Layer 7 of a small transformer language model trained on English Wikipedia (16 layers, counted from 0, width 128). Numbers have three digits each and are written without spaces.
In attention head 0, each number of a token's query is one row of weights dot the token's vector x. The head spreads its attention over the tokens so far by the softmax of query dot key.

Query weights of the head. A number n stands for (n - 500) times 0.00076.
q0: 338648533470397500502448433460620488561415502716543337436609600491423490543546546542473534463471578511457463444431395491428558464522516484476435540505560487456553602500513471479411398440550657530437549725447588588500502422545479340576513502536464617390406555560429445408657527352487452532330533516480465350363479413597417482377525569483437463536535512579524523477478411393597437494523
q1: 433450606621508421418519563513553447399690602622464577736641495466397581352428531598516445443381369580554453578401423424508350295422551473390442489503266489489337533479400355482479446588465629561583651413622511564364559602603555620573522495377404558497508545494376579605528468319620446566473718396463570603480383615485526546606514345477545549505548461650591478530627388508546386557472
q2: 533554469594602268357503463316578412437513488595386552609551681468523482407487419484401440424558418623740561402265399468329200413673575683421503526727477655547587332419516571432561459361458438517575487639438431503366377540391291577388664416374497500544366603618491310503787520632500424560556624637408506476272333454390554460442500399427469630617549651578697513628633587494605404289568
q3: 335458366228520443597616514523471520584500745432656538391455451351377315476520684369497393456639487559368637602500556346424769685487676232382687279459605415428503603706659624594429566376563368480476695481603523363510676510400320413434553318430415559445576597560608373668519457411471453449636372507439487507448613592611337373517625320443545312457624435534434353490468529565404463497421
q4: 533344417422525570787478560636212530478366645320799580638496314660443500527548364345438629589575507518318526605634531316584750631475529478592414515290630306485504338312522351431175577629609449683609643600634656180508583429537597422646580468547313450534771422481588559460434467583518540478401374360472412463377560587566384493417519626441523548417604656455312544713442478592547265696409
q5: 378363573503513445565375582343623632196567381602448513528649623572412679534588437579494708295450379481577709322331280516368427557481592513654342577388464550404497373522407565409441419560650602408444566585497449546490326402613543636494452598629677468500386519530562367545288699579577374516461530527550534582318609411399450474252376351632328777475522487526500619582541535581631506610493
q6: 430637563633263558429339469444817462361593471465497423533412484497336500634490479596349605456329437546701542527437454620423457316333599459409335744383691612438415608344396561532802486573557420256472662398516480465454487589544425463507373500557603487587402490528597514470539503807552486712537546305335439548602493607353652554358435378497514503676642350207599419438425467400500527426643
q7: 587465631416563428652508407360722467592355297414454537388343387488314555546472618551278444561601704348828520421637350427337359174406371312442744350606226706516527605684425466511672226391344531386329465252552607590368278504286411400540484752239418461447276357655542456524621318361622528661635641447362401659350385461674592584610584328477402625516364422744567548500525539555559699413492
q8: 528456623716670247314598422339359554623528477593530482483463445704483395269521576861416504685527576431636334354396529520517479434445593535515518465561393445504327533297479725352483559390470590282572514534727601298445675436391397397503490387348583407493522435666590486521416357644638767496535737620318577690273395431437527472471493548550305511735600333568573461404601610487437595407391
q9: 512422728675360690516368553614397356686472473723512677286434717375421461306430504401352423265480496571716624508468398671592417470329449537689619560603443441599465511417384388753469487666782357434603512504666188537261559692251680565608528665585318508326332578203242435552350303665427258582424597404341623566664347373584318459637406583554558602575374350492627641311513315332576689350546
q10: 574413896611469661437750807312542364366585478624710635284557626431443580324480351546508607974641333612407488620264764576668500484678654547341572620713536611520641585627706718386470631619558589640472634462313469355573650643480364567372554343396469554403451709426687504574530402323391402524649492589376489536590262496429538370568278488496411563519584545664689567592583420322426457489520
q11: 580847710894529628377416341285404643466500640283431403619471595533483509500358644512492530337376245554572413814379184643420517460383271611875587450574281492210360580425403559365688659720936479452730326508560462591584542625525379846635542566281517475421677430536383500534488445535537487418348549513520151439553661814428476581413594567431509410567471618535442343668387653390618500415513
q12: 330504622681447462343473477683646484496301335559409603644515306478730529384403324616329615567597346534496480545500732360432368304474332469317301523500345802422544511095477500210463329362508451461547377441464557355452635527671496250405534522282556339638456437568598761406456659590346672678473659445518299348675496719507416673449612594562665558485455374746484634500577392486515626478476
q13: 375628707414507531514500732337497354349483548448490674510392530464613504493514273467293606463444409547608707365339507405480621561547584538621396578510666770608431455470473533746592496513283443674385570447293601234418420611537358637246527493367393370605617299364646713382591578549474524531561653408526268493440595561552300617465514610445479428547487563406375527538334360623514534387405
q14: 551696295793342265476437544403785614496512444484561853442519469458434768479698459457460624636628626500792480382551404604401524262763765352363459457594335403740458500578532415437397243445534551443533500636534405255711512536587451592314465558664406426147550215588500540508553516439256404581540218566561580447542504217636580584459576406614647428633298426537750576650407496434508568568294
q15: 542484617513362441293743414212566504437550500552637575537622389365381113487504591430529678352566596554554717400554420740681562367296231492544483467327466586466647401512529424706642456578451388586630537463555412426513670658298603500479358677656359372708452251668218271196636513435678643820471553513391581328535678442416310271617474339420526679222141565405337757406643488574755534444400
q16: 573588370441555627748579679466399789420419561377449567429531379574537390601551497402638497432600590468450424642500522611629677608427500633362578538560807595386509392598474422384576500474587474620425549540478453367375537578447500432547520526547408396391405506651539473195486550437618577378391460315443579452322470424522313429636527460520479432552523524389386541614428399530529397562433
q17: 578399419506454488614494473418537607588606648580450488359450608599440544530654476577514564455321466494538446445466421621474672387477600438688449658542633341369424418434671351470458558432460581488482483650473454357657391397442254544405523366623406614557470401610450415604633442482486313594581621500576464411616563555431531649258582406436231512569340494601576407547392423438569573500660
q18: 546564265613420587581586494514511556477281530535398290455531666595492441578433373644566515494416506531520367494440479692506597506648458625746482742352424449488573346378469494516575494579476454550435466587487431621446497380396485608526503683540613463651572531442508459261569511656461413588569632500586337435657461454371550680473404565475476692577424408444479708412460525433494431563581
q19: 327606622554488411343450551543636663467515464488520488526725373394523551621398579488615521279708541352797573480471537497435363453482488411389436506530359593639511494506462427539777497390604538397424497405492468460565480419530367425432541633509651451476448589547483551626373512473457393590503512580386613524556463676466657542734521619413750620445714506488395414500475318426462497539528
q20: 292548573394469676593469581449539601460506599380535400470565449347473404448453525397310575405437436376319602439524455321540448458381564398330569463288566630203449517603414444457631571467510555616503491671448601392468452447605669438469640319627442588554429425565588717515532518402556500512522522471438382689439592677559372385608659430344627428439476474535474352560529434388316648450190
q21: 692467516423545591546583330548470442534448711539245227419478400673622520726612325656617588650308489504293527372541328573538459604680776729698322357484662259321478550336591682603365456574255616496582530593582590687460697554485624669406677218504705467457314485440547569481482421710292568531504532524515336484357617429435420492254481526609309512534526319655703580659540437634443553670520
q22: 453398414397312599467475448596411336449687386466455591465563575532386488496459683500398485396400576511453470529640611549649568588284686750660310547227903368597472363683304566408525466375399273481549571518527587522523504441657563448413598254781525554699329624488580614222615442657416522371551428602395874522504470377542377474463552479497320353716439466519645434374519389669580449549594
q23: 611769593496535769497465567435469593630565378639423555611487452629588336445489400438455465734466524521431195666476738426385583419627627461609482555525564575389520585263268239572618573647404548376457292456382628303471527638416454278427631384342418439572616470540617711472400441336543549684277616482399209596533407583464483704421338572470654461572418532414493395418437609464483497434309
q24: 565543482476510593611493623335419514427476542482434478493523540687560507468455288439596687686362520723278507565571522553486493475663490410478359503624357453546467610212719507697434511753204681542617466685397514571418588633476465382483609587478622460521830527275516476619559438624477479374448425340566328306327266486513609333259420473434496646507483386394543417363372476516356331549707
q25: 453549484524801441413366552585450609468442604447492294771473477534200445574380455430472381643427477306618557422691376443398403260473283428418411266451404743452247545294265361374682475492324469536484469258445414723303485484224400325359734500358678573439611370604560448477553618322530512912488360394303466593685374508391648504715428477560764667690539614448459500391471450573461520391328
q26: 354358307721555173444508464321527577512453466610683595515492345515337504537738418555496492740512692586461561484724325581686810316524496356616602433443500675293454249312370483552412293309420465569463679531586461496558469367520358488382630570492683492529338635366447472315689753504489607464881633492657511203517574453666381100520568309519455436578675599455646623370627477411539309587422
q27: 532754459561127664460412297570637651568315440480416296655434504628625444638792237339635319764414701422333405192453496531620228668615382649604525306639532676369589440429436491567492267476593622545402402453507583746471429261616484347552215738504457504558521484336221512453511699316419296609556371318319592435538479358424496452644557539626512338571578525353684436573436555493393660553438
q28: 427370479566176271537821471337464571541323177755621623599528325575500334470529404540366438339595323276707370456536749528431560269681528369666404597717459520504524592564435622634618636300461444621429548572710330433708428521488550442382407388616568540618568294277457648330539549400512680707500725276488586421577613202639743660626339256306504640464328255442658463621522620568459569422555
q29: 444523367443775423492256390445480693702298394467623538426508630297555358609500459335292630513633476658396372444540458873680373285298717581533574639661349319471516723374564410526519508535487321541619590441515548442483433480119385500280703355317441803363563570525584593516420180508407589545512257566299458603613438643637566484269350386496504549302394350430412412537684417519632789508662
q30: 512592466609644633674298424742614475645488644297460375516652282287270734582395742561467567659528480561451326340541709748434806396480747454595221520559555290500536535594537438562659746504583398327479496355372377258638715702657403633529553488618776553491427452296547350578516516682524401542331435684687318441452564275484484558738680216654487228378512436305405442492728379535664616677487
q31: 422552201169541608421682504358476360250557563441440245448772524263472691517268653455471504400391463634693521406598565456587672426291406312664940402411534541492371480386533372558520608699250504327776524415446747453465260365608260450706615719439337585406457444487698546623461376479468525395363863350472508419556393475520416467543534203437688714337439560449578562166372464631582459547491

Each question shows a short text with each token's key, already scaled and adjusted for position as the last token sees it. A number n stands for (n - 500) times 0.0022.

Then comes the last token's vector x. A number n stands for (n - 500) times 0.013.

0 "o": 481454457467645453570505332557622451592534425343530501552439528469642373244496583633479537273462
1 ".": 509502559547413580480459490587614483639522462489475469423627550323733390147526403506611582512416
2 " |": 500526512477351471526633471555487673581491521521482432531533473551639241130432444596576474584356
3 " P": 501520483576572450563478466375575487528546518375463551467409567501622384326456512671466581351506
4 "art": 559430504611526417467326464248557441420376614360460595506500537567652412405457604645433540461393
5 "y": 533515532639485532531351365337530238566587650394457573492531596557568354439359599627527555430463
6 " |": 530482554484360448597560448504453648666510512586535560480549430581596163156551509549490606581363
7 " F": 503445537617547427508457428405613465610572478408521479513507511456575365277517522625539621385587
8 "l": 493521492554553397637443388427584632559483520515584407434442535510548386357521623639338522413683
x: 605485461468567388514459370458502497460555516511638545522545541619581546520610339391357366618514491567423579487530466525585513474481512649425537559481546465560461552532541536389424386588477530563459496403530515510453443459522508433626430384443435634448466360390476462386409652464558461480644485602415587494541613346486512493492450571422493455460620438584605442589416458546513526455405
Which token does the last token look at most? 4 "art"

0 "9": 433424481453628492573421376488511518544530409424516465524483569462546292169460475625491493399522
1 "5": 484441487456600493475456431521468507597565425440442472464508472429472380251502449503507446429614
2 " |": 527537518480475428539593453608395586573513511548417456556499435591519244045419495636528475578390
3 " K": 477477524553507428537471370449590508581579531386522492500452551488558424334503529639442609408534
4 "ish": 473547419522557488631415631503565476665476640436458522405351583531562444389518652491556535424398
5 "ore": 544492556519461556516514445404505454570628521487481592530460506413596531431545607513424547457547
6 " L": 524458551576530458581466413344561513657586496427461551482478520475540384333590561579411690372573
7 "al": 443479552519499432606591509412595588574562545460467424446509483452443316394600628586481595453574
8 " |": 467451499417441402547595449514375636706501564540474543530534384595525221114520548579427579580453
x: 419450497505536312524429515526473457444488474497618512501512555310594623594508532427296464494583535547472610538388459504545557488487503538397329519498565497494504455656456484554490415398442483382307635455543480603468445332473563564463513397501559717608397434500594488429477598542560462625511481466449544506446592512411565485516529506418549468495539479453628554578498517428557520433530
Which two tokens does the last token look at most, in order? 2 " |", 8 " |"

0 " N": 460522501482640515608494351510533443538500448429543479533426637445615338218473565619543653381512
1 "C": 441609492653598446634319479375613428600508547481528518413372591407541305315500539497548563392440
2 "T": 417599467634552544618221363369511362530498520517488532371445607403457335295450578473370549538421
3 " of": 571496507546552454480451459544542320492569585421480500468530557361466327310433518485519557444470
4 " D": 563437532505555418582459368444641531622528449387571495463455530391507402283507489596465617316624
5 "el": 491486457462511485562493491360602533613590493475518529436438453530495380335535529600284487431612
6 "h": 429443500552453509499520509476613688567448467517497548416516576461500405347513477463441538372613
7 "i": 443500547522542550470485462451548574580534376575503534385527486407489467304614458480419525372713
8 " in": 450452587407413603481497428528598394460566482407522459631525495407618343316494417562481560423524
x: 616410500568519494465524513493536457493494492465564510495548534418619596453465564516317533539505505499561486562429560358491549420492427461446427545532615472670564391552475430504512594445443503416351612490540441535578529402686567422466518483497513508615340426515485493423457538509405324524529584538383555641530509385480485487615538422519531364539518430575692565572444490343326536509470
Which token does the last token look at most? 3 " of"

0 "4": 440422469455603458541425331493529513547515358426534472521498545470546287147456453615459473378495
1 "9": 471444442497555421544416448445521546574631445476401466506468496505444366294475494628428494412503
2 ".": 581483584478390541405455469558491536590546434516427487464625482381586394144495374530600539606426
3 "7": 586444575502460499390424508430520610524587350492550496484519424484565358309427462597572454520560
4 "0": 474480545461509456479427508416515542573537369458590442451509439488534401360425490573542368441512
5 " |": 471547434458468419511612480509339665583516493510577499519515420591473259089430485616533457623437
6 "\n": 519509535489489598476494359460631553556490491413494493521563515446587324251452452533530613393508
7 "|": 506438505495494517523603493607657555564519462434523497540538458421660344202430381584598525533350
8 " ": 491522569577481480542381443500785622549454464392528513552537498520649264229367399560521441510559
x: 494436613585379439520502381423435416420471464467625486527518567358533348573635514480481408588499546512478436587361434397586493551495457569473393483556532513560507405506485565423463554581557587399444594424523503508488531436586541587549448449589495544470313443451375527562489649530501497621586511467523613617467585385403579507592572404486512402514505451490641540463427404400375509498423
Which token does the last token look at most? 8 " "

0 "ers": 524498442463620518597429333490602350583452387339531448484476606396617317201509538619570485397507
1 "e": 515544399573577429559474332407663389583532437432533474400407617410552406297486597524477490467559
2 " sp": 479508486554529410570446415528580404480550496410576568423465556440539323281503539522497562467564
3 "ec": 506411519592429428553395379491572473597411498430523541405485597387554465378464460650394518368504
4 "ies": 440542429545467498675464399498577208585429567420490502452481516454564465368463624634724334420423
5 " d": 496472583467438475552449388584600410605481368377505437491498561294583374263451430566541530344554
6 "ep": 541481498434411496494507473362601426470426532506577480512482511426627415322482474658414382436576
7 "end": 441496491461458395450419438459572356490525480495460523501551534424579490415519568637414450488479
8 "ent": 546508514545462533552353409435568377521519475470416544475560582436556411261401550523367368507663
x: 574372457479484514533439388486505513501459414526538532364387516474586655610510445576345540412617451489491462562447492388614527556573465549373453492513602565580479378572489400502493514467649455445548535474503516428494464462470472501515483407298466524416473477426568522505511580443438478492499442503633533536502607330520480314519422497645533490594406478498607498459465650459425551501561
Which two tokens does the last token look at most, in order? 4 "ies", 0 "ers"

0 "#": 529470532498588589582498369432555405557556438436528448486479582420613332227493565595585591397492
1 " |": 456504536492420500609621448522486567609518517540512400511539487578597215104531485579502575536354
2 " N": 468490482562527451556543461374556526612592499424490569461418584500603365359490533636458698419589
3 "ame": 503567459578538442495486351450588400638588609429553457510505512369484525378472535650452581474450
4 " |": 544588553528342417612548421497557622653508546575498524449551458545615178134549465568416602580319
5 " C": 455435530599528420570486500486590446639567518397549468449437575461625375301516532629494641375592
6 "and": 515476499528582398648347370439602349548471654493518487457479522407536404309483573541449500368518
7 "id": 520553550518425519483279528515530366606482467423581467445533476419620516437384507572513507447527
8 "ate": 488453553541514500549331380418606197583461621333458553505550575429523472310403588711521340497470
x: 313399483605512417568463346484487502484526497451562426473493549448554654576642433449506518377586418555562506468504485396560503551548459551421493576605545414566651384591489537486553510432604463454462619517481591588555567445405497522551486409404567512604513604569491592443404499483469547489545410383622580537496524363540476463487472396490564497533472422535539504560412605503310621508607
Which token does the last token look at most? 8 "ate"

0 "v": 482486455426608466598461318560583365582454404514507477512559550369573345236571541654496486350492
1 "en": 484579475482528431483427388586615537558573378588498564448537512374721508378601441551397485401636
2 " se": 464433550561455430461341276530569397571437433388541493410556540418600367331454450656507640478520
3 "at": 529463497447434501489491378560644408595435607463508499527526508473526524385501577675663486416490
4 "s": 483547497496451509543506366576531503656512381394525479445583569381427454398423492627585530491567
5 " of": 500533537484501506498552479627541387418503466449519518485549542380515297315433474564630456481463
6 " D": 418477559508557458574477368440659517612511430384534467479474559351508412279502495595473594347621
7 "el": 490454498491520482560510498353609546614601500476492505423438462538515381346539538594281484438621
8 "h": 531422559552435529499518504475615692567454464514438471429543585450495420361510466445448546370625
x: 488584403435589457402494551361421515376486489458487516507507517486567531511519371336342528489452452423508529535424542559536509454648488564452436595474570582539395554500457528430485509510495536462265535414562462577377410369502594690487524413204407579495557459475601547491494525483339605550491416459529514534539575424476470464657525535432536423500476590485640597437474476487389490560567
Which token does the last token look at most, and with what share of its attention? 6 " D", with about 40%

0 " (": 510502537537573545563506434445567455482501449498513516451543520372697357210437526581622541390496
1 "O": 457636532563572472564405439303596575465430379454635547435337607492700305287480497587448574477523
2 "n": 514442474587597433468461490467630464485542480392460567558445530498654378321373486693446506441539
3 "c": 592411398531621416553586416536550572562584471488549524405513481417401525330510434652392479350647
4 "or": 531552407505572473609589434452612343673557435501503540457440559496460475437453578651592406386574
5 "h": 478451413493458511558544446451582558502533460527496506387407455469463445332499498535451615354523
6 "y": 510444536506555510666493341318538394420638504486528601434429490532572396360506520525419477350476
7 "n": 482473561564578520556506434312642528501703386496518423435474531433571443468630512471390590369616
8 "ch": 462512524566578494494540516401543519510510536510478401461513584524689421459469628504473472339504
x: 391434345353627489384540313423358534442541598446549555544419597598590534464514576386348522549593474422417551399496535492517561542525550473457471540448536467493493460511440430453421503461509545574251500429446517493565361526493474662499417463242472535501433509475492542509614581643489548511511506495592484562516529400456555523505558513570515539518480563526644568523429625432405547514441
Which token does the last token look at most? 6 "y"

0 "ach": 438497457492645557643453334472613358528506448339530439516479601397541339208505549574526589388478
1 " of": 461536529515562552508471439538600349432551553386473474423560544359556304272446465500528518468445
2 " the": 516465474503512560520421456661622488533499492353443531448559603366497337166524455538439600398459
3 " Un": 494535495522566452637443439454607468550536545504467641402435526428677350352466579650438632456579
4 "iv": 538427500535520495541402461412593474553549551442429448531446543576573415404371657660510445482544
5 "ers": 517538553472451588617389462314536400567416515525490596459550503438562333377590509684501439449499
6 "ity": 514495561547532551520450449328621328611522537378462524487523558508539395411448543655457415474487
7 " of": 484447583496489578572473451481566336414565584472496509543525536454530283325488553486529531446438
8 " G": 513447561576520463615409294429600524602574481421477484525484592443571327274545505595402665329597
x: 449463451581478432528436376396408507385509490461720537493522531464516396530622467464463434811540480519504515472435506463558472532544480549455462473507638583545482406581472445458461404540485499528378594454505606412537487309501499519452467464352430622515343461565532484384523599536461447488520443591544452514545525409471547454454450490511487443595542514585597510618387489316455565500524
Which token does the last token look at most, and with what share of its attention? 6 "ity", with about 30%

0 "b": 501460465472637476601528288543618318496477398485499484523493565351566342191506545546470509381538
1 "ut": 505478527592548525392537297549599405523505420613490445486602447262525492299587443484320572438696
2 "ar": 494528500524455553545467462376596406657482382524526487476472492387539431386568548591585519394441
3 "ies": 483511503494556563525535399437538373606563538379476462527528498512567395396474594597542512431478
4 " in": 488492684472416593486523428540618389445572423400475529458591549343590369300542372522528552433528
5 "cl": 507500523479418499679618280563688511386389499556510504516524524469581327034471356555384350493570
6 "ud": 471467587507467594510482483526676447495564385417484544472618587316580506369584390595523530418469
7 "ing": 441534527491431546534506418516718435465539342446438558619517571457575394200472477507454385569578
8 " N": 498510572569474505550559406392569553639607468442476451495527572400552393343543498597446752467625
x: 518462475565436464537496317482404552406489548435572549541483482428599458590710452537383525811503508569577588556414538441573487530431470512409451441408609433587531465535510478376504421404491544571428648372510503468552481360527458523392501410428519637526380503497453517454358585492431461559559512492553474499543427422532570447539461537431500419537541542563573548510535516430534469424470
Which token does the last token look at most? 3 "ies"

0 "on": 431486501461590570592534325503607437540518402343524486525514555391613362229507515632484558364507
1 "id": 452434456533473557501492439589541461638501498358477506509550508364584616454464453581574563419535
2 " re": 444465546427462397445532327527498502574487377403481566547565478371640375296569387647466567367613
3 "ar": 498543514575385519515434452494619451614446490518492501471503552360648377392509540641542475505477
4 "ing": 582484586502439540586484397544633520540535421511536479495470591440562456401399410523519467446639
5 ".": 460516613391377655389434461623576518628489473480548510508639518279630425133519363548595562579440
6 "\n": 532510513463463624411508356454646626541514473389487514546543495442613392281433426552551587432493
7 "The": 464481557488492538493412541592622491530453606304465479474514554426579358171485513602487507425396
8 " W": 457426544557558467621502363447607502538489466439551454512457528484576287339519542657446687398580
x: 392432414642431445572478416470489498441499522419644574515491566413624452553675389430406450842571479462553543566455555424505492410491538574451441424436461481563454465585437504448463485528393530484396566389452470510538460365509468578405459458481471630502435521499451514427517700494511543524538483646503589578443474456447519504487525490448528496572558503466641528523434506399542491552498
Which token does the last token look at most? 7 "The"

0 "0": 427428443451629439559433354513566431560497373399491468522485534465526327203475495613489467412496
1 " |": 441496515503473417565595428601424576581527505567427461563483470625528220048453518613530515591387
2 " St": 501477515548585398526396346537585447503533528392527488485416508545591316282434481548490641394531
3 "e": 469443509595511402555440367475653469551491549464514523366462537410512401402445581560444581355598
4 "ad": 584461490498495405586373403506568567689608523543491479493444518474491429432429521664521591381484
5 "y": 524536523449527437587415324448541495608506537508512503490464516548584452468380622717446450391533
6 " |": 508544528461401444542584442539431624673522484559554558497553411591574197124507497568485550560381
7 "\n": 531516514492510586465521364473608558542503498438515495533566507459584323241460471537542597347494
8 "|": 489454485491531497509620481609649548601522476450501483520552471420647340170451403584573545509382
x: 472443573515469453506365406544566439455414501513640528534546522271576502506548527554274513603631464524469549494437493503526461476535550487522307524497583496480584452716448558363498501445521488404490645434575467513543500391612531585464455435449563577535385537504499528431466669589401432539520624525530568533485504456424552512617575458495475426529550499610619638594452474464467452466516
Which token does the last token look at most? 1 " |"

0 "on": 431486501461590570592534325503607437540518402343524486525514555391613362229507515632484558364507
1 "t": 491496490508509540465532527455605440612526384522467564521481459495630453337500584575507450480551
2 "age": 499530477475527511564489369464608370654515498319507432400523532470530441373501533602473478490417
3 ",": 494574662363442623525479357547566480544499467426537441397705447429547334255546430543424425520451
4 " th": 432433548561431494380399483640558438517514369406454442468523547333670424214474575617564494494418
5 "re": 543515487523490478358463410528579483449406342514466395451649418292473463392553312531534515433604
6 "e": 486579511545465519414464392542573557615489520482550483446575573363471393265463511601591432427588
7 " t": 495568525543436475507397412577602434494565363437495441517514548416557361215417465551491562510569
8 "ri": 487499450456489492582600257527539479512514486628461495511506499490596511445554533632427527409590
x: 614390503329385456545509328500531511501460467402541549520541532493620469420517371452512406531526577653520577417544444375547566476544606501455450387480623628625462489497556501302422493412577604562531556528417473464626481403451465493480533502392434662478367503464442585366379518419559492555488525588450546515518534498398516581567550526448636565521424499444656588623446419451451431516474
Which token does the last token look at most? 0 "on"

0 "ge": 485481453492623529604431282509645354524478389348557458472480619381621335189456521575524524398502
1 " at": 451466494497477526505517385445620401453492540379479533424531488411571324216427344496506514445579
2 " the": 473512509491480575522392429651588437543444485390462476400584593355522376174544464534388558424487
3 " Un": 482569503513552444625439408472581479530485518507463648360454540393650377397490547626444630447582
4 "iv": 536428506538517489534388457407597464554532531420430443530439545594571418406366652643518445490547
5 "ers": 516541553475438585606363457320546381567401501512484593457553510445568331363592499683503443467479
6 "ity": 517514563544521534518447450340624328611501531385459519483521547519528406405438542637456410500469
7 " of": 486451584490492577573483447477557338409558570490509510541528527452541290316487565486524511452426
8 " T": 525540577608486467608419402450651546528589440427457498518522587472507373246471504590402643449573
x: 463388474540436428484420357393454508427479486482572585539526530461610422532627464559514465827450498515539531557367453366547518531562484562490434449468574449557486407579456468428442481500577493497407689464477573514454472286447561501395449426408401628508422453572555568390514624454485445561536379535485510533563501431560520480540468525517539482605543485593671492528449502412463544487475
Which token does the last token look at most? 6 "ity"

0 "3": 423444496452598474538434320491525502530532375440538465535478540461543301121445483618452482376493
1 "2": 441468496467590446532419357480553497561581412459466451508438536457549329172408504615446468405495
2 " |": 531507505487471423545612465605413612571536487555406460564493435611520247051451492594548508576386
3 " ": 508452523551458442499437470490613593592536439497504452413498499479600279239384477600519419471564
4 "7": 496536572587529416499470526471621549586582385543492469509539487545666295312488459564483556467542
5 " |": 512542444513468351539652544591347782594523501593544548538475419701537256113443480606518469648390
6 " ": 513555607593431434509412534477604644590496455531471465467512538493586251294346441582532416475541
7 "7": 507511543573530406484460528466585556582573409577501537563569517531638286321461453572483561463536
8 " |": 474437455531486314528634540572321783598518514621457524483491434670526252124426497622505449640413
x: 406472460540423430530449443517496501507457404467623572531589485323594615556526490465286495418498494511454565533406400515484614516451555513586301455508582541437508357645508476502424448386551501456373586461572534509527435295470532581501495481466508706609421478539480518500404679538517470476461487482569555409508604487400467546441511557495500500547585433459710551525493529479558487427390
Which two tokens does the last token look at most, in order? 2 " |", 0 "3"

0 " W": 520507489423633496652486327499559377524475419421541446539442560513563306227497565650535627335498
1 "ith": 491579487586561490516422392369653342447510477514536500498440588388564428261582476428477444464579
2 "in": 507585539516507565497392443502517496512526464476476545354542496340482442369520434466553487583522
3 " a": 511517540450517527410512401551451500603428410491477531492553496306544401172541416527502483406544
4 "b": 428467464465405379481574231462597477457475475590500512465537478417594380349505439506423505625658
5 "ou": 559514510528422426472459402476443454504450469707550446488538510461590417283500490574557414606465
6 "t": 473579471482451478396453500594462416483519457479465475507540526459561446232474520582543266484533
7 " on": 485554503455476615442452434504628436466517443408457506597587509403596301276412341601493513491484
8 "e": 472514524469453498470510343421554571586535481516454565476566529392435435240499435517528401431517
x: 438532373493381392548446384565462443541518494395605526506474481418530531405617423460413445408524455447463502453461562426443601471549357518500549523603454433433514459510510595314540534423585551451354642420523470555598465367445505494527537388352481684525208551454537544448344613469448514535567530522551469471538664488542409519457520476423469508482447569539577483589388446611418536472534
Which token does the last token look at most, and with what share of its attention? 0 " W", with about 40%

0 " ": 484459477447542519611446373527596443579454413437502487511510603446635310125452556634583494412454
1 " |": 452497515476446428576647503547433725625435504600548430556524487620634245105463526616463461596369
2 " R": 491453508514491441594513403465613453622503537327506560425431568468641415325504505706455575358536
3 "a": 461507473528570391636455350411616554565531538485446571465455442558584394405589622635382590458548
4 "j": 471499488536479381563483369448574620538510480585531533411412527532510432504499502517292677542534
5 "iv": 524476455543557444513482463454461485682630546491441452477431532584543458513491634608468421430550
6 " G": 471476552580523431614400297467531417618605525398454572492439617478584347338595543605404699299538
7 "and": 449440520540562476672366376470615425614563685555490531490454563485518395395526530613420624307445
8 "h": 525358503504389611536499436534468511562494519594508521446451522456478431431520517537381672337594
x: 517603369470595494445421467345491558390495553448498443447580598479572525459503372472366425483683518420500614542366488419605570498515534592426517499449514511540469575425471461516375544435388480603387554437488413539417476408469525497424527486163390635494595446499597608473500400476489494549583432590578613555524560408463534503627463559389575500503412514507673590438485504377531484515580
Which token does the last token look at most? 6 " G"

0 " U": 476531560492609525564535340473520429544542416454555463533430584464678409239488548636530665389510
1 "k": 492595499634485415601464358442725553566609416487453525507380599447657377393484525453488655501584
2 "r": 501445523503513503586440431547680649669560392604468533449463612522652413385524390479371643397585
3 "ain": 553526511506557556547462493405530473591530514487501510550528464472546498421579457595449517438400
4 "e": 549533520529524517578535325436532561633588486534475558449478534430502393356506592510487575439649
5 ",": 492569671280483646519499401525572485564508528440487554546611405440583322237556459541398459532485
6 " which": 559608623511429558358309550570567492528426425361439479467652501289536388164426429528528423459267
7 " st": 533530518524481520493387374624620427458483402390508472535478523392592316227435415511527612430574
8 "art": 467506531489473484539398372450636359493337601412443488562556566403615475327512579591474454471498
x: 434469565523495426456526316486460494436448375468552492459460432511606511463525451350380373480439473558544453521464584584703528496522518544468363459484412430591554441616557448409515471482581483444271544461491415447485506451475461397589481457389455601418292547444492555434707659409564483490442433473517598643460563541397508480523588540478574532454548455534580560563533545463349417506530
Which token does the last token look at most? 6 " which"

0 " le": 462488522476543523536444346535502460446409449406563485532583596440620309197438517739516607347467
1 "av": 520544468494490427435465543497674474586494496478481512489540461348498462391631561715435452446479
2 "e": 517500475550434478534411356509642500584525359464475471392505629373580436318405413638458463361559
3 ")": 525623538410582540566610379575551514589537462395565513505543392434541445169587466680481478455448
4 " at": 561477531484496530513565438455628445431482554352529485465499500418590327227438324524552496471578
5 " the": 529526590456453611533414447630600450540437499384539522446577601358516355172555467548393571414476
6 " In": 511386609539571473595416346453594428475554473418560509496511601422593384315490526632397624402597
7 "st": 460408542597539460676365308521668583407555449435446478452444606516474377362469494582435549362596
8 "it": 513532483554485458505510325595583380608456574566424484523488519412486403332446561515415609444653
x: 571462475476494486477580339583446465395506574493592434455530555394520501565556425518371640558460572501494542453426544546727517564575539634424388479493556603690506458531495483464296477430497425468498655553520511570509448421334439482545423478270494585502480431555546572516581488455538390535538428568575534546466517513523471414514581530387604432452555537511754496561477551445358442571576
Which token does the last token look at most, and with what share of its attention? 6 " In", with about 40%

0 " (": 510502537537573545563506434445567455482501449498513516451543520372697357210437526581622541390496
1 "O": 457636532563572472564405439303596575465430379454635547435337607492700305287480497587448574477523
2 "n": 514442474587597433468461490467630464485542480392460567558445530498654378321373486693446506441539
3 "c": 592411398531621416553586416536550572562584471488549524405513481417401525330510434652392479350647
4 "or": 531552407505572473609589434452612343673557435501503540457440559496460475437453578651592406386574
5 "h": 478451413493458511558544446451582558502533460527496506387407455469463445332499498535451615354523
6 "y": 510444536506555510666493341318538394420638504486528601434429490532572396360506520525419477350476
7 "n": 482473561564578520556506434312642528501703386496518423435474531433571443468630512471390590369616
8 "ch": 462512524566578494494540516401543519510510536510478401461513584524689421459469628504473472339504
x: 391434345353627489384540313423358534442541598446549555544419597598590534464514576386348522549593474422417551399496535492517561542525550473457471540448536467493493460511440430453421503461509545574251500429446517493565361526493474662499417463242472535501433509475492542509614581643489548511511506495592484562516529400456555523505558513570515539518480563526644568523429625432405547514441
Which token does the last token look at most, and with what share of its attention? 6 "y", with about 30%